Layer 2 of a small transformer language model trained on English Wikipedia (10 layers, counted from 0, width 128).
A neuron's activation on a vector x is ReLU(weights . x + bias), where the dot is the dot product.
The model reads these tokens: "P" "l" "us" " was" " re" "n" "amed" " T" "im" "'s" " Jun" "k" "et" " for" " f" "ut" "ure"

The vector x that enters this layer's MLP at each token. A number n stands for n times 0.0069.
0 "P": 52 -206 136 -145 -24 -12 -80 -11 -90 -165 -390 -89 115 -51 19 38 90 19 166 -208 -63 -50 -10 -101 -173 -113 19 278 -216 -127 62 122 -267 72 19 58 26 -123 19 -124 199 -84 -169 34 -204 1 -1 -37 -66 -39 -39 173 248 76 -70 -104 32 -194 473 17 165 -93 -56 -248 -24 -39 31 221 -73 74 152 12 76 -25 -25 -137 62 84 106 -151 -63 -115 70 244 -51 -93 31 6 17 -55 111 51 16 156 139 -74 7 7 -17 -146 -56 -4 -74 -184 190 -114 186 118 170 107 24 154 -2 58 102 -101 -1 198 179 -37 -33 150 23 -87 -136 -45 -177 70
1 "l": -158 -72 144 -87 -111 -67 -114 46 -14 -191 -312 -103 112 64 54 -44 111 150 227 -190 -186 14 215 -11 -98 -122 -91 132 -280 -39 -58 229 -169 62 92 -42 -46 -120 81 -227 112 -37 -65 40 -193 -25 88 -80 -97 -11 -47 80 262 129 -139 -141 53 -58 380 65 116 -152 -109 -265 -87 50 -59 68 -8 14 50 41 112 57 6 -34 75 212 25 -16 -130 -69 176 208 -232 -15 4 -8 102 -264 45 34 -148 12 59 -92 -89 51 -60 -80 -33 152 24 -189 118 -177 239 26 199 51 116 128 -192 127 88 9 -103 185 443 35 -43 275 18 -132 -182 -110 -149 197
2 "us": -220 -111 81 -177 -178 -145 -57 40 -48 -219 -358 -38 97 167 -11 -89 104 253 260 -216 -191 -23 58 -15 -47 -16 -70 208 -379 -105 105 214 -130 -47 119 -40 48 -28 68 -142 186 -124 -70 77 -254 -52 -45 -85 -239 -49 -39 121 192 75 -108 30 -45 1 309 22 93 -107 -69 -298 -55 -27 93 43 -167 -30 119 6 84 49 18 -127 120 304 41 -183 -78 -124 178 215 -66 17 -64 123 74 -13 -23 17 -40 136 -21 -94 -83 3 -76 -6 12 -30 -90 -178 196 -150 205 100 204 59 134 55 -232 74 5 -122 -45 225 298 29 97 273 150 24 -166 -107 -68 74
3 " was": -150 -108 138 -136 -78 -51 -19 35 52 -165 -346 -189 176 59 10 -28 131 108 219 -207 -135 22 -31 -59 -157 -49 25 344 -279 47 94 341 -129 25 30 -8 -82 -117 64 -13 141 -50 -121 15 -156 -84 -19 -6 -285 -124 108 114 166 44 -117 102 2 -121 386 -29 96 -233 -208 -280 -61 -132 87 184 -184 51 19 17 73 -89 71 -52 68 229 58 -55 -85 -99 90 244 -94 49 76 49 -76 -164 136 5 -141 132 -23 -53 -2 -36 -16 -182 -52 60 -166 -155 184 -142 155 21 160 91 -47 205 -124 101 8 -68 -26 229 310 36 105 103 154 -72 -96 -88 -132 142
4 " re": -262 -110 158 -166 -124 21 -56 99 82 -240 -310 -123 146 34 6 -62 188 97 283 -145 -98 2 -79 -127 -148 -114 139 251 -309 14 96 290 -116 36 79 -81 53 -94 65 -12 119 -60 -130 23 -137 -48 10 -64 -158 -28 188 189 190 111 -14 -75 61 -199 355 227 102 -214 -62 -327 -26 -46 8 -18 -124 91 61 -53 -54 -11 93 24 102 186 72 -125 -144 -148 110 170 -69 11 99 7 -23 -64 119 13 -68 79 83 -97 43 -87 -34 -153 -98 -17 -171 -129 109 -135 250 106 149 92 76 280 -182 131 -1 -61 -84 244 201 -115 -21 174 10 -88 -109 -199 -195 123
5 "n": -272 -141 30 -175 -46 30 -8 8 53 -284 -315 -30 196 111 -19 11 153 237 236 -150 -177 -80 117 -82 -82 -92 58 172 -270 -82 2 259 -73 -48 94 -120 98 -134 169 -73 94 -121 -52 -24 -180 -26 36 -111 -63 -61 141 -40 314 60 -140 -29 33 -73 370 150 253 -96 -97 -264 34 91 26 17 25 -30 103 -104 89 -15 89 45 94 249 84 -11 -189 -141 80 170 -142 -49 -67 34 31 -155 61 -22 26 90 1 -13 -191 43 -87 -113 -152 126 -148 -111 69 -204 236 83 137 50 60 164 -294 121 57 -95 -102 245 337 -141 -81 226 -3 -136 -108 -36 -173 97
6 "amed": -223 -145 132 33 -33 -27 -68 101 -25 -172 -365 -32 227 63 -68 -50 72 183 190 -101 -103 -74 -30 -63 -108 -39 105 319 -331 57 76 392 -164 -175 77 -52 30 -65 -8 -220 303 -79 -38 45 -186 31 89 -80 -146 -159 167 151 210 24 -151 -33 -1 -124 270 80 210 -43 -90 -304 -198 -35 3 102 -156 62 67 -75 48 14 -17 32 69 186 36 31 29 -131 84 195 -127 15 -65 -7 -5 -201 120 14 -88 168 36 19 10 -48 72 -207 -106 -29 -106 -135 107 -273 152 148 150 24 -48 277 -175 87 198 -57 43 136 191 -106 120 63 123 -70 -79 -56 -263 77
7 " T": -32 -125 187 -174 33 -66 -42 89 -64 -218 -251 -42 212 -35 -49 -28 108 100 211 -133 -126 -36 -88 -150 -124 -126 158 249 -248 -66 59 327 -191 -152 92 8 -27 -39 187 -103 221 -100 -55 66 -157 -9 32 -62 16 -51 72 141 172 42 -84 -17 44 -181 387 95 301 -97 -131 -255 -74 25 -62 169 -155 16 113 -49 29 17 83 -72 55 154 75 -20 -74 -114 84 171 -176 -86 -97 -8 53 -302 30 -45 8 99 -4 -81 -12 -21 6 -128 -114 -63 -121 -119 175 -197 228 163 98 198 -56 168 -168 127 129 -114 -61 310 274 -63 48 273 15 -67 -237 -195 -166 10
8 "im": -148 -141 86 -205 -38 -85 -14 54 0 -194 -461 -14 58 89 -40 35 124 228 162 -126 -168 -31 45 -76 -60 -79 16 196 -225 36 -42 245 -169 -61 87 39 122 -90 242 -226 209 -79 -127 98 -222 53 82 -148 -205 -31 30 129 186 31 -101 -84 15 -64 280 240 225 -151 -206 -285 -38 41 71 72 -86 11 62 -76 30 85 7 -29 143 124 -25 -17 -87 -135 184 55 -184 -123 -79 -71 34 -84 53 65 -25 73 58 -41 -56 -52 -21 -149 -94 72 -169 -134 129 -243 223 84 184 63 76 229 -159 50 174 3 -208 257 418 -20 -45 352 87 5 -81 -158 -134 136
9 "'s": -220 -79 142 -102 32 -99 42 -46 58 -209 -351 -158 197 26 15 -21 89 139 192 -90 -74 -29 -14 -77 -17 -48 75 325 -272 13 80 317 -144 -133 0 -28 48 -35 157 -78 184 16 -133 -46 -263 27 51 -65 -124 -135 73 117 209 -40 -128 35 72 -143 429 -22 90 -173 -146 -306 15 53 55 121 -63 30 26 -19 35 -40 18 -113 4 280 64 -104 -9 -157 87 188 -79 -88 20 53 -21 -112 143 13 -74 76 101 -2 17 -106 -134 -136 -50 -55 -138 -49 69 -141 141 90 127 47 -71 103 -112 169 27 -185 -74 187 460 -58 19 261 137 -27 -174 -190 -208 65
10 " Jun": -140 -42 167 -69 -39 -98 -99 118 -110 -280 -249 -93 172 -78 -180 -2 88 165 129 -101 -168 29 15 -115 -156 2 202 257 -238 10 89 158 -126 -35 -9 49 -29 -87 148 -216 157 -144 -130 117 -235 -147 54 -157 -132 -61 114 154 181 -6 -159 -20 -24 -127 345 110 228 -101 51 -248 -39 19 78 87 -109 111 28 -161 -42 45 129 -131 -100 199 105 -45 -80 -214 141 195 -167 54 -49 137 158 -213 168 81 -72 128 59 -75 -23 -58 56 -180 -143 72 -49 -43 59 -218 220 178 146 125 -75 136 -244 118 11 -218 -81 244 288 4 82 231 89 -71 -62 -122 -108 113
11 "k": -193 -9 37 -118 -57 7 -51 65 -41 -243 -385 -33 90 -17 -51 -7 115 247 247 -164 -167 -97 64 -136 -120 -3 24 164 -321 -96 -18 333 -104 -50 51 -42 63 -151 130 -227 340 -171 -6 52 -173 -31 -2 -184 4 -83 92 29 147 -10 -58 -27 -10 -39 361 172 289 -71 0 -221 46 58 49 66 -116 -93 36 -113 29 -19 51 -79 73 260 31 -14 51 -88 44 156 -217 38 -30 28 65 -135 41 2 -86 168 39 -28 -148 2 -141 -179 -52 37 -86 -154 227 -153 251 83 181 17 77 253 -276 126 83 -113 -103 303 340 38 24 219 -86 -135 -182 -110 -131 114
12 "et": -178 -133 69 -120 79 -32 -28 30 47 -313 -351 -77 191 24 89 59 27 117 156 -82 -221 -67 106 -3 -33 -103 120 219 -334 17 91 286 -80 -92 19 5 -16 -54 181 -158 199 -44 32 82 -114 -27 -13 -80 -21 -180 -92 54 174 16 -71 46 13 -103 342 220 282 -123 -98 -223 3 135 -89 64 -154 -78 25 -150 1 37 -44 -83 138 204 14 3 -94 -130 116 185 -82 -7 -21 52 -33 -130 85 15 -40 187 66 -79 -135 -176 -92 -172 -152 -31 -178 -156 192 -159 175 82 128 34 111 159 -266 87 113 -73 -125 375 326 36 35 287 172 -51 -191 -170 -239 -10
13 " for": -271 -125 87 -70 17 -60 -2 34 -15 -344 -336 -104 155 -62 48 -18 38 32 146 -92 -163 -45 -19 -177 -48 -89 114 343 -296 36 26 247 -36 -112 -8 8 -23 -64 174 -112 296 -83 -123 -64 -161 -34 53 -86 -121 -93 146 117 151 -3 -73 30 56 -218 326 -80 194 -102 -142 -227 -13 36 41 88 -175 127 11 -14 36 -71 52 -129 122 172 78 -57 -59 -239 70 156 -104 20 -33 14 -6 -79 129 93 -132 135 90 -52 -45 -57 -71 -209 -13 -112 -54 -89 118 -124 250 95 104 112 148 180 -199 219 19 -90 -124 386 353 -28 136 202 68 -48 -82 -159 -212 147
14 " f": -200 -161 129 -185 -60 -3 -77 40 -39 -271 -364 -63 127 -17 14 -86 151 219 142 -110 -137 30 -105 -195 -109 -121 261 299 -262 -27 97 296 -72 -69 34 -67 30 -53 100 -92 145 -58 -56 98 -180 -7 16 -39 -91 5 176 136 199 -24 -47 -22 42 -175 358 107 151 -90 -34 -326 36 96 -79 129 -106 28 -8 -15 -37 -41 141 -64 52 144 117 -127 -25 -140 134 123 -159 86 -36 -55 -22 -182 154 -47 13 75 106 -59 16 -24 15 -110 -86 -54 -9 -169 43 -78 204 100 88 104 0 246 -243 229 67 -112 -181 316 350 -131 35 213 45 -146 -182 -54 -213 4
15 "ut": -124 -138 52 -160 -73 -68 -64 -53 -29 -251 -318 11 126 57 -41 69 64 147 151 -73 -203 -53 39 -21 45 -175 29 214 -269 4 -56 287 -98 -38 106 -29 76 -64 243 -266 304 -91 -89 171 -253 -49 -25 -204 -47 -21 72 5 223 -60 -101 64 -40 -179 267 231 265 75 -97 -238 -21 67 -34 184 -15 63 34 -55 60 87 -40 -98 88 141 16 -3 -136 -166 117 123 -105 63 -111 44 -6 -181 58 -43 -4 149 107 -17 -140 -3 -110 -144 -88 59 -55 -161 116 -159 163 136 48 162 30 327 -328 146 64 -194 -43 330 348 24 85 240 135 -124 -144 -122 -231 24
16 "ure": -214 -20 112 -279 -29 -105 -54 -82 -45 -320 -345 -121 113 59 77 35 89 318 125 -62 -160 -42 22 -13 -9 -154 -9 305 -302 -29 -9 285 -84 -111 14 -61 3 -41 212 -119 266 -127 -13 87 -187 -51 16 -109 -85 -15 66 124 223 -91 -62 14 43 -152 290 65 145 -57 -94 -228 -124 -19 -58 60 -62 -11 65 -160 -10 59 1 11 60 118 34 -50 -4 -164 215 168 -11 1 -28 48 -64 -68 65 60 -71 77 185 -1 9 -81 -187 -166 -113 -62 -45 -82 186 -133 210 202 157 36 88 126 -265 74 98 -288 -110 315 297 -55 211 268 170 -23 -110 -170 -167 15

Each question shows the input weights of one neuron of the MLP. A number n stands for n times 0.0031.

n166 (bias -0.003): 39 133 -197 103 54 21 106 -172 -29 3 -70 104 -125 70 256 29 -16 -196 93 -126 -41 -152 26 31 -12 -6 -30 59 145 -14 -22 -92 213 -6 103 -174 36 23 -54 -3 -154 -229 17 80 -87 78 -80 40 73 94 81 -9 58 23 87 -3 125 150 83 29 142 144 -36 -129 -89 145 -25 -43 -73 25 94 -18 -32 15 -299 -28 114 -47 40 -32 -92 11 56 -74 -43 -88 161 103 -27 0 -116 31 -3 -12 -169 -21 8 157 -165 -55 -117 -102 91 -87 -125 269 40 37 -6 105 -12 28 184 74 -149 -87 -126 100 -6 -113 44 -3 12 -6 -42 -63 -64 -77
Its two highest activations, in order, are on tokens 15 "ut", 5 "n"

n400 (bias -0.005): -32 -153 -18 0 6 -249 -3 -69 102 71 -142 -314 -112 -6 -127 -64 -122 78 42 149 37 51 34 120 122 -175 -6 11 231 39 -3 -23 -3 -25 -50 80 82 -156 0 25 -61 146 -14 -30 28 -29 -20 -6 8 -117 185 103 -13 0 158 98 0 63 136 -125 -178 35 -158 125 0 -70 -133 -92 47 -67 117 77 75 -92 85 -107 61 129 -48 36 108 85 -72 -25 -18 110 -68 70 -72 168 -140 80 66 -113 6 139 16 -123 168 62 3 -20 -85 -67 38 -36 135 101 12 -61 -33 -110 31 -171 -139 -24 122 21 148 21 -39 -75 -48 -29 -84 119 -80 -26
Its two highest activations, in order, are on tokens 9 "'s", 3 " was"

n75 (bias -0.019): 77 18 161 101 71 -128 109 -61 145 -9 -69 -6 -9 -44 -108 21 -243 -119 68 244 79 -198 -42 -128 96 54 -19 55 36 36 -271 27 -58 55 -83 164 31 -123 17 -18 -103 115 -149 105 39 -59 18 76 111 90 69 12 194 -24 20 143 -6 0 -183 63 305 -37 104 -17 -107 -65 -76 44 -176 -114 -106 33 -80 -114 73 41 -114 -276 -13 -18 34 85 16 -43 -73 21 86 25 61 44 -272 76 -55 -54 -16 31 26 -102 15 -88 83 -15 11 -48 22 39 22 -178 50 -121 -27 -6 8 159 253 102 -194 -17 177 28 23 -48 27 -59 3 12 94 -80
Which token does this neuron like most? 8 "im"

n173 (bias 0.010): -78 15 -170 125 -170 -146 -91 71 -92 74 0 64 31 19 109 -96 -293 -138 6 204 89 -39 -61 59 -31 272 107 6 82 -130 13 9 87 121 -117 25 -126 145 -121 -124 0 64 -131 41 12 -53 111 -35 -58 13 -76 -12 37 -214 -10 127 176 3 45 -113 205 258 -81 -47 53 -101 6 10 -229 13 -164 -172 -64 -65 3 -38 -44 -140 13 21 -103 23 -32 27 67 -9 -151 -120 -44 24 -15 42 -25 61 -186 3 29 -6 22 83 94 -27 46 112 45 170 152 161 212 31 -60 160 111 122 147 -74 -129 -92 -19 86 -115 147 -18 -94 109 -78 -96 43
Which token does this neuron like most? 13 " for"

n408 (bias -0.012): 17 -21 -74 245 -16 89 -167 145 101 22 -45 19 -124 67 -18 -172 -71 189 -186 30 -83 16 -77 35 63 237 -31 -28 -85 -151 -59 -102 -94 -47 50 25 57 -34 6 145 77 140 98 -39 -70 -35 -84 -22 158 0 164 28 -105 -28 104 33 116 -78 96 86 82 104 -121 24 -19 -120 -176 -6 -198 220 -63 191 14 16 135 -32 119 134 -26 88 100 11 -143 -98 -45 -134 64 -16 159 -15 -118 71 -94 67 50 -87 82 -101 133 -109 -45 0 -14 52 86 -235 -232 -74 -139 -195 93 122 125 -72 162 -39 12 3 -29 89 -243 -58 62 31 -59 69 6 59
On which token does it fire most, and how strongly? 6 "amed", at about 1.7

n127 (bias -0.036): -60 -175 -77 52 -42 -23 -92 90 -99 -133 10 173 -239 133 16 88 -21 -91 30 -17 -45 -158 -48 76 23 199 -29 -107 222 -44 58 -26 -311 -9 73 -173 -20 95 68 100 124 15 -40 99 -66 144 -164 156 13 75 101 -107 49 -316 21 85 44 17 -10 -236 69 144 110 -91 -3 250 -166 3 -70 -41 -16 -118 -18 94 220 -86 -39 12 -43 19 -211 95 -7 112 160 168 -70 89 -71 -53 117 104 -81 -57 -79 -23 49 -12 180 190 124 -92 134 35 -50 68 -257 33 49 0 -134 39 116 -12 -73 -162 -113 21 63 7 -92 33 122 -101 0 16 -136 -23
Its two highest activations, in order, are on tokens 14 " f", 15 "ut"

n393 (bias -0.024): 29 3 -11 43 -89 -96 -103 -143 55 83 -58 14 116 -40 27 17 27 -136 -268 -208 28 22 -90 76 -71 -108 -138 -35 26 -207 -247 -282 -106 70 8 -7 0 -19 -153 75 312 16 -40 -40 14 110 -38 -40 31 114 -51 -109 53 152 4 -116 -148 -33 263 -41 128 4 53 87 144 296 137 -33 18 45 207 104 -206 70 -76 126 -42 -69 152 14 8 -81 -201 87 87 155 -102 -164 -63 124 96 -142 -11 45 53 -7 176 107 77 -170 196 21 45 21 -61 85 11 -4 7 -138 118 -226 107 40 -207 44 215 -29 206 161 -166 3 17 197 -49 -118 18 -140
On which token does it fire most, and how strongly? 0 "P", at about 3.1

n428 (bias -0.010): -118 -9 -52 300 -106 -123 -51 -151 -97 56 228 56 -158 -91 -136 123 69 -95 20 144 -38 -125 -172 42 -99 23 -170 63 -94 129 60 -94 -53 -27 246 -38 -109 117 -27 -3 97 -74 118 18 -93 106 -151 -42 -229 219 53 -10 100 -74 -127 -158 -99 -53 55 -153 -58 51 92 -124 -32 74 118 23 -55 -64 113 -28 -52 114 -50 -66 -201 42 30 -25 172 -29 -3 82 -26 -56 -62 -116 -32 18 -83 16 89 -212 29 -51 -33 12 -25 154 -39 53 166 -77 -78 156 175 46 300 83 77 65 37 91 -37 -7 -60 -59 -10 178 -84 -97 -38 38 35 179 130 -41
Which token does this neuron like most? 2 "us"

n397 (bias 0.021): 116 38 -128 -82 46 62 77 102 -60 109 -103 -128 70 -19 41 97 3 -91 -89 10 33 -3 -6 -255 -196 115 144 -139 -54 -21 41 93 -47 34 -55 51 31 66 52 112 99 211 -69 72 65 -37 36 234 -80 12 -239 -121 76 -151 -7 89 24 48 12 -9 -252 -43 -6 108 112 -49 53 125 -279 128 -65 21 -125 -128 51 -86 -101 71 -41 35 -34 -73 -196 -13 44 42 46 108 -161 153 162 41 -100 -160 18 -185 198 20 15 3 41 -220 -6 6 -106 -191 -15 6 15 -46 143 17 -79 128 83 44 -26 -67 87 12 109 -25 -51 -104 30 -3 81 -24
On which three tokens does it fire most, strongest first? 3 " was", 13 " for", 9 "'s"

n319 (bias -0.038): 46 -89 -81 28 -13 140 130 -85 119 -176 118 101 -10 -64 -87 -60 -203 -57 -9 17 -55 -72 -168 -59 -106 -24 79 -85 45 45 -48 -75 -37 -174 -166 49 -150 46 168 16 188 62 -19 -41 -19 122 -72 51 54 63 157 -29 54 73 -209 0 26 -268 74 -32 -40 -46 72 85 -53 -3 41 -44 47 243 53 29 -96 -7 -36 -177 172 -154 136 143 124 -36 154 -89 -13 96 -191 10 -92 100 -252 221 125 174 37 -109 102 155 143 30 14 116 15 214 121 103 23 -275 130 -159 149 -12 -156 -154 13 -51 108 -40 -108 64 124 -6 32 -49 112 -44 -151 -118
Which token does this neuron like most? 13 " for"

n29 (bias -0.002): 5 231 -59 -26 -25 64 -22 -65 0 -14 138 82 52 104 3 144 -9 -77 -134 93 106 -111 78 -62 -83 169 -100 -195 -81 -56 55 33 -172 -44 -30 133 -72 -30 13 19 55 113 3 -16 132 -188 98 -65 -56 -25 -137 77 -93 70 36 195 -35 11 203 -81 -67 -86 11 -21 33 89 -6 28 -169 -76 -67 -22 -197 17 -49 -63 -69 90 136 43 0 101 -63 -149 -133 -11 0 -22 102 58 -40 43 -129 -81 22 143 -109 160 90 25 -77 -108 -51 -11 -48 -101 -17 80 20 -236 -29 -74 25 -42 130 -34 -18 25 102 -90 -23 94 190 -91 107 -79 -31 -33
On which three tokens does it fire most, strongest first? 12 "et", 9 "'s", 10 " Jun"

n160 (bias -0.006): -150 -81 3 20 93 91 -115 242 103 -157 -104 107 80 -144 99 -40 -139 -66 -60 104 165 -65 3 -177 57 77 84 9 170 -23 116 -115 3 -3 6 44 27 -39 -88 139 100 118 -188 128 26 -33 68 -52 116 54 -12 86 -49 -112 100 -12 -55 -50 -159 147 103 45 65 36 197 124 -92 154 -3 88 42 -144 10 12 53 62 165 -34 -65 -49 83 -63 -118 29 116 50 19 -57 33 122 -110 96 105 58 -211 -90 -20 -204 62 -144 59 50 -170 73 187 -138 -125 -244 21 -39 26 53 35 -17 -70 16 6 44 -74 -91 -19 -28 -15 -105 107 9 -153 -152
On which token does it fire most, and how strongly? 12 "et", at about 1.1

n0 (bias -0.016): -55 57 101 -128 -33 53 158 -52 -58 -315 3 -30 26 -117 140 13 176 16 93 -268 112 7 -70 9 92 180 23 65 -3 -208 -181 19 116 80 7 -42 -221 166 -99 104 44 -89 -62 -155 -92 -52 -197 3 117 82 -29 39 187 -50 116 180 70 -3 -237 -208 115 46 -146 39 -23 -66 74 -40 73 -76 -63 -10 -14 -42 -38 305 -3 -140 67 136 155 3 31 99 -3 -111 11 125 -91 56 -79 64 55 -80 79 55 -12 -51 171 -30 40 -115 111 -22 -7 31 -86 -155 20 -191 166 55 108 -280 195 64 -34 -103 44 -23 68 -3 87 78 -36 -19 -40 26
Which token does this neuron like most? 16 "ure"

n145 (bias -0.046): 160 152 -165 134 -109 59 -118 -3 -6 39 224 66 -26 -69 -103 -28 168 -17 83 9 -46 -85 -52 22 24 9 79 -26 -169 14 55 72 85 -75 -182 -124 38 -41 -169 37 -31 126 17 -81 -20 -3 -26 -6 -40 -162 -26 -49 -6 39 148 6 26 296 111 29 -121 38 61 -69 166 18 237 9 3 49 113 -32 -16 181 29 -86 156 85 84 122 19 -129 -70 -114 -366 -17 167 68 35 -33 6 -124 44 89 80 -207 44 162 -168 -66 66 6 40 -17 -27 -144 -59 -12 -71 -82 -17 65 -26 -64 -9 -39 33 59 -60 89 61 -135 26 91 -20 -8 66 -73
Which token does this neuron like most? 11 "k"

n238 (bias -0.064): 35 -50 -200 -70 82 100 3 109 43 -54 21 -18 -72 -86 85 -78 -22 -268 19 -150 -9 -42 -3 14 152 59 38 147 -119 -176 -39 -20 -3 55 -44 -20 70 -122 91 -188 6 27 22 91 76 29 149 48 8 6 90 -89 47 170 -122 6 -201 -33 -142 290 -50 76 101 238 -43 12 48 -3 124 70 -162 37 -145 -69 6 77 17 -70 -161 135 10 -146 -51 -63 152 91 -47 79 -3 124 17 159 -67 159 47 -84 -16 -80 -189 -24 -66 57 -59 -48 33 88 -9 30 9 38 53 -178 -10 -53 -6 15 -16 -54 -12 -62 149 -13 6 58 -9 130 -240 -98
Which token does this neuron like most? 12 "et"

n137 (bias -0.032): 21 -36 -32 0 -69 113 -52 -147 -25 24 61 44 57 -64 70 -17 25 -8 -16 -48 0 65 -247 40 -37 21 55 -77 102 -138 -87 51 -73 -38 -46 164 -162 -130 -11 91 46 -48 221 35 -139 63 136 50 -25 -46 145 -105 211 -22 18 -39 39 146 91 -98 52 -9 -40 -40 -46 -75 21 -18 181 -93 -26 144 -56 -23 70 5 -66 -75 -9 36 3 263 -104 77 3 -131 -111 -81 9 46 -83 -121 -37 28 -95 -66 65 222 -141 -56 -115 -190 234 -3 67 45 -29 74 14 -124 -58 -128 33 -22 -8 -47 107 214 -44 70 93 29 -218 -112 -46 11 -61 -37
Its two highest activations, in order, are on tokens 7 " T", 0 "P"

n86 (bias -0.051): 155 0 77 119 122 -60 -26 132 -42 -171 -37 111 172 94 108 85 49 -63 -117 -148 42 78 74 -22 -3 301 122 -78 -3 -142 -51 -90 -18 -12 7 -52 221 21 99 38 16 293 40 87 191 -13 -6 147 70 -158 22 23 -135 -119 63 60 86 -27 -27 -10 -50 16 36 14 29 33 17 -128 -127 134 -89 -35 46 -23 38 -80 -36 6 -71 -28 206 -75 -78 113 7 -271 -63 99 98 -140 19 47 -75 -26 33 -255 148 -24 -252 97 81 -364 192 10 -37 -82 179 24 50 -16 -211 -33 -99 44 -64 105 -31 -142 40 130 27 -97 -6 -16 -98 -75 114 -26
Which token does this neuron like most? 9 "'s"

n271 (bias 0.009): 258 -32 76 92 33 159 -86 27 -11 -124 81 76 60 11 -8 -64 -128 101 -159 -41 -22 -51 62 -10 91 242 44 -22 -29 -3 20 -35 -126 -18 -159 68 19 33 75 -19 -10 0 -29 68 -112 14 0 -96 48 33 88 25 137 -18 -71 93 -94 112 -39 -54 69 83 93 -74 -36 -103 68 206 93 -9 131 -16 -146 -16 189 68 -6 10 -62 24 -6 -161 -31 -258 20 -56 -133 103 -49 -63 48 136 -22 -102 -200 33 189 -58 -16 -3 -99 -105 61 53 -59 3 98 128 50 -3 -74 -84 76 -123 -108 -277 -46 -25 -76 -62 -115 18 16 22 36 105 62 27
On which token does it fire most, and how strongly? 10 " Jun", at about 3

n165 (bias 0.005): -132 55 13 212 89 -48 302 -234 99 45 197 74 -207 -71 -64 -6 82 85 98 -166 -65 -108 -9 0 -212 152 -143 -41 30 -30 -36 -81 -158 80 -71 34 -112 68 -89 15 -45 -109 9 -24 -43 -111 112 -142 -58 45 101 -35 113 -174 41 -31 104 62 -29 -34 182 190 103 92 123 -61 26 -32 187 83 83 171 -236 50 15 -39 -25 41 -3 27 -139 43 56 -48 -78 -209 -132 29 -129 39 -28 -3 -132 -28 89 -57 3 108 56 139 68 -34 124 -89 45 23 10 42 192 57 -139 -53 67 -105 -65 20 -33 192 -29 144 -13 18 -87 -161 -91 139 -235 66
Its two highest activations, in order, are on tokens 1 "l", 11 "k"

n189 (bias 0.026): 46 3 -142 55 99 -159 75 21 15 -85 44 44 0 -57 93 -77 110 56 -141 -32 127 89 -121 38 59 -60 -139 15 13 -187 26 15 -38 -169 145 33 34 -100 3 -104 -82 -150 155 -9 81 50 -137 82 0 68 108 -86 3 20 17 -12 36 -96 -32 -118 -16 130 -132 173 -172 -12 -133 190 91 -107 -78 -91 27 138 21 134 43 -109 114 0 -20 17 118 -13 145 -111 99 -3 132 62 93 -92 58 102 -103 -105 43 -54 58 -32 -41 42 -62 -293 107 26 -175 213 -159 136 50 -123 38 -88 109 105 133 134 -66 -94 -142 -111 82 -62 -163 -76 -283 162
On which three tokens does it fire most, strongest first? 7 " T", 0 "P", 6 "amed"

n247 (bias -0.007): -74 68 -151 48 -67 -91 -168 79 -44 125 -42 -190 181 104 -127 49 138 92 50 -71 141 -23 78 6 22 -157 260 -41 -40 -123 -100 271 85 184 130 54 -35 7 -51 59 -146 60 -33 -88 -72 -22 60 -101 0 29 242 -16 21 -74 14 90 -6 -153 56 -119 142 90 35 141 -150 48 -43 -39 -26 -40 207 -75 -69 131 91 42 266 -66 16 53 -14 15 -46 -24 157 -187 86 -90 10 70 -127 46 -38 -122 -45 121 141 -12 35 13 -129 0 158 -71 -59 30 -91 -23 97 -190 -6 -145 63 -85 -38 -50 -114 -103 -121 211 -57 92 85 -93 -76 55 29 -292
Its two highest activations, in order, are on tokens 16 "ure", 5 "n"

n232 (bias -0.050): -17 97 67 24 52 -38 -26 -175 -9 5 -33 53 49 -43 -23 97 217 -45 -24 79 5 116 -107 -70 -35 -91 82 -97 20 88 56 -92 -143 -33 138 37 -64 151 -9 43 24 -48 -98 -4 86 2 14 -33 64 -82 -113 -26 177 -72 80 -27 23 -122 -270 -2 71 -113 -28 8 153 78 100 22 64 32 -99 53 174 -126 16 -46 37 89 -132 -20 82 -105 5 20 0 -18 -70 49 46 -40 79 -53 44 -77 130 -112 167 -39 12 -36 -31 -80 28 18 -33 32 133 -2 80 7 -121 -28 98 -27 39 -34 -15 -26 -43 21 17 67 0 -70 0 -78 48 -42
Which token does this neuron like most? 9 "'s"

n506 (bias 0.001): 36 50 -153 202 111 -36 -52 -22 152 -40 -149 -90 -167 46 -211 -215 35 50 -77 10 -38 -114 -35 -3 16 -89 117 61 112 -106 135 -83 -7 -189 -149 -137 65 129 76 275 -111 -103 95 89 -47 39 64 -56 -47 0 94 45 210 -39 -153 125 -123 -67 69 -152 -33 150 -77 -84 103 154 -159 63 -53 68 56 108 -172 -42 136 28 88 199 -150 -85 68 -83 37 -17 -46 -104 42 -16 45 83 53 -17 32 -136 91 87 -110 -86 -208 63 200 174 104 -3 -132 54 -95 13 -164 42 121 -45 176 -31 32 94 109 -81 33 -174 7 -150 144 -100 -77 142 17 -45
On which token does it fire most, and how strongly? 9 "'s", at about 1.3

n270 (bias 0.021): -23 -81 66 -58 -248 65 11 -17 162 -141 0 -86 67 72 -25 -135 -30 84 -23 -56 77 23 82 58 -11 -120 82 -47 -79 151 -32 -30 -90 -16 -102 -69 76 136 -72 106 45 18 -59 -170 -27 68 -53 -17 63 11 182 156 170 90 78 -84 -57 50 -43 -115 144 -87 33 -36 -78 96 -112 -75 89 -53 -14 -14 -158 -187 -165 64 -17 -128 176 -65 222 82 -84 -18 175 -41 -33 147 -75 72 -3 -38 -120 -126 31 56 124 34 -83 115 52 38 -10 -14 86 -91 -54 95 -85 73 54 68 127 40 -41 189 29 -3 -184 -9 -226 3 75 6 98 83 -83 42
On which token does it fire most, and how strongly? 4 " re", at about 2

n451 (bias -0.012): 174 -159 -206 6 166 35 13 -3 -131 -16 -52 -16 16 101 -201 -123 161 -83 -64 94 19 30 -81 -63 42 -104 58 82 -40 -15 -10 0 188 -21 -44 116 157 196 93 0 -73 86 -145 -9 74 64 3 183 -22 170 102 -70 -196 -32 -3 105 46 -192 42 12 64 -35 57 0 19 -77 -29 -111 84 -37 -3 -144 38 54 -31 -102 128 205 -177 -46 18 230 13 113 -65 -40 137 -55 114 -42 83 -121 -203 43 10 118 156 -147 -116 -101 -220 -16 29 167 81 66 -94 -243 -97 22 98 -15 57 -94 25 -63 242 -94 39 -110 -324 9 0 29 -54 -36 -16 63
Which token does this neuron like most? 9 "'s"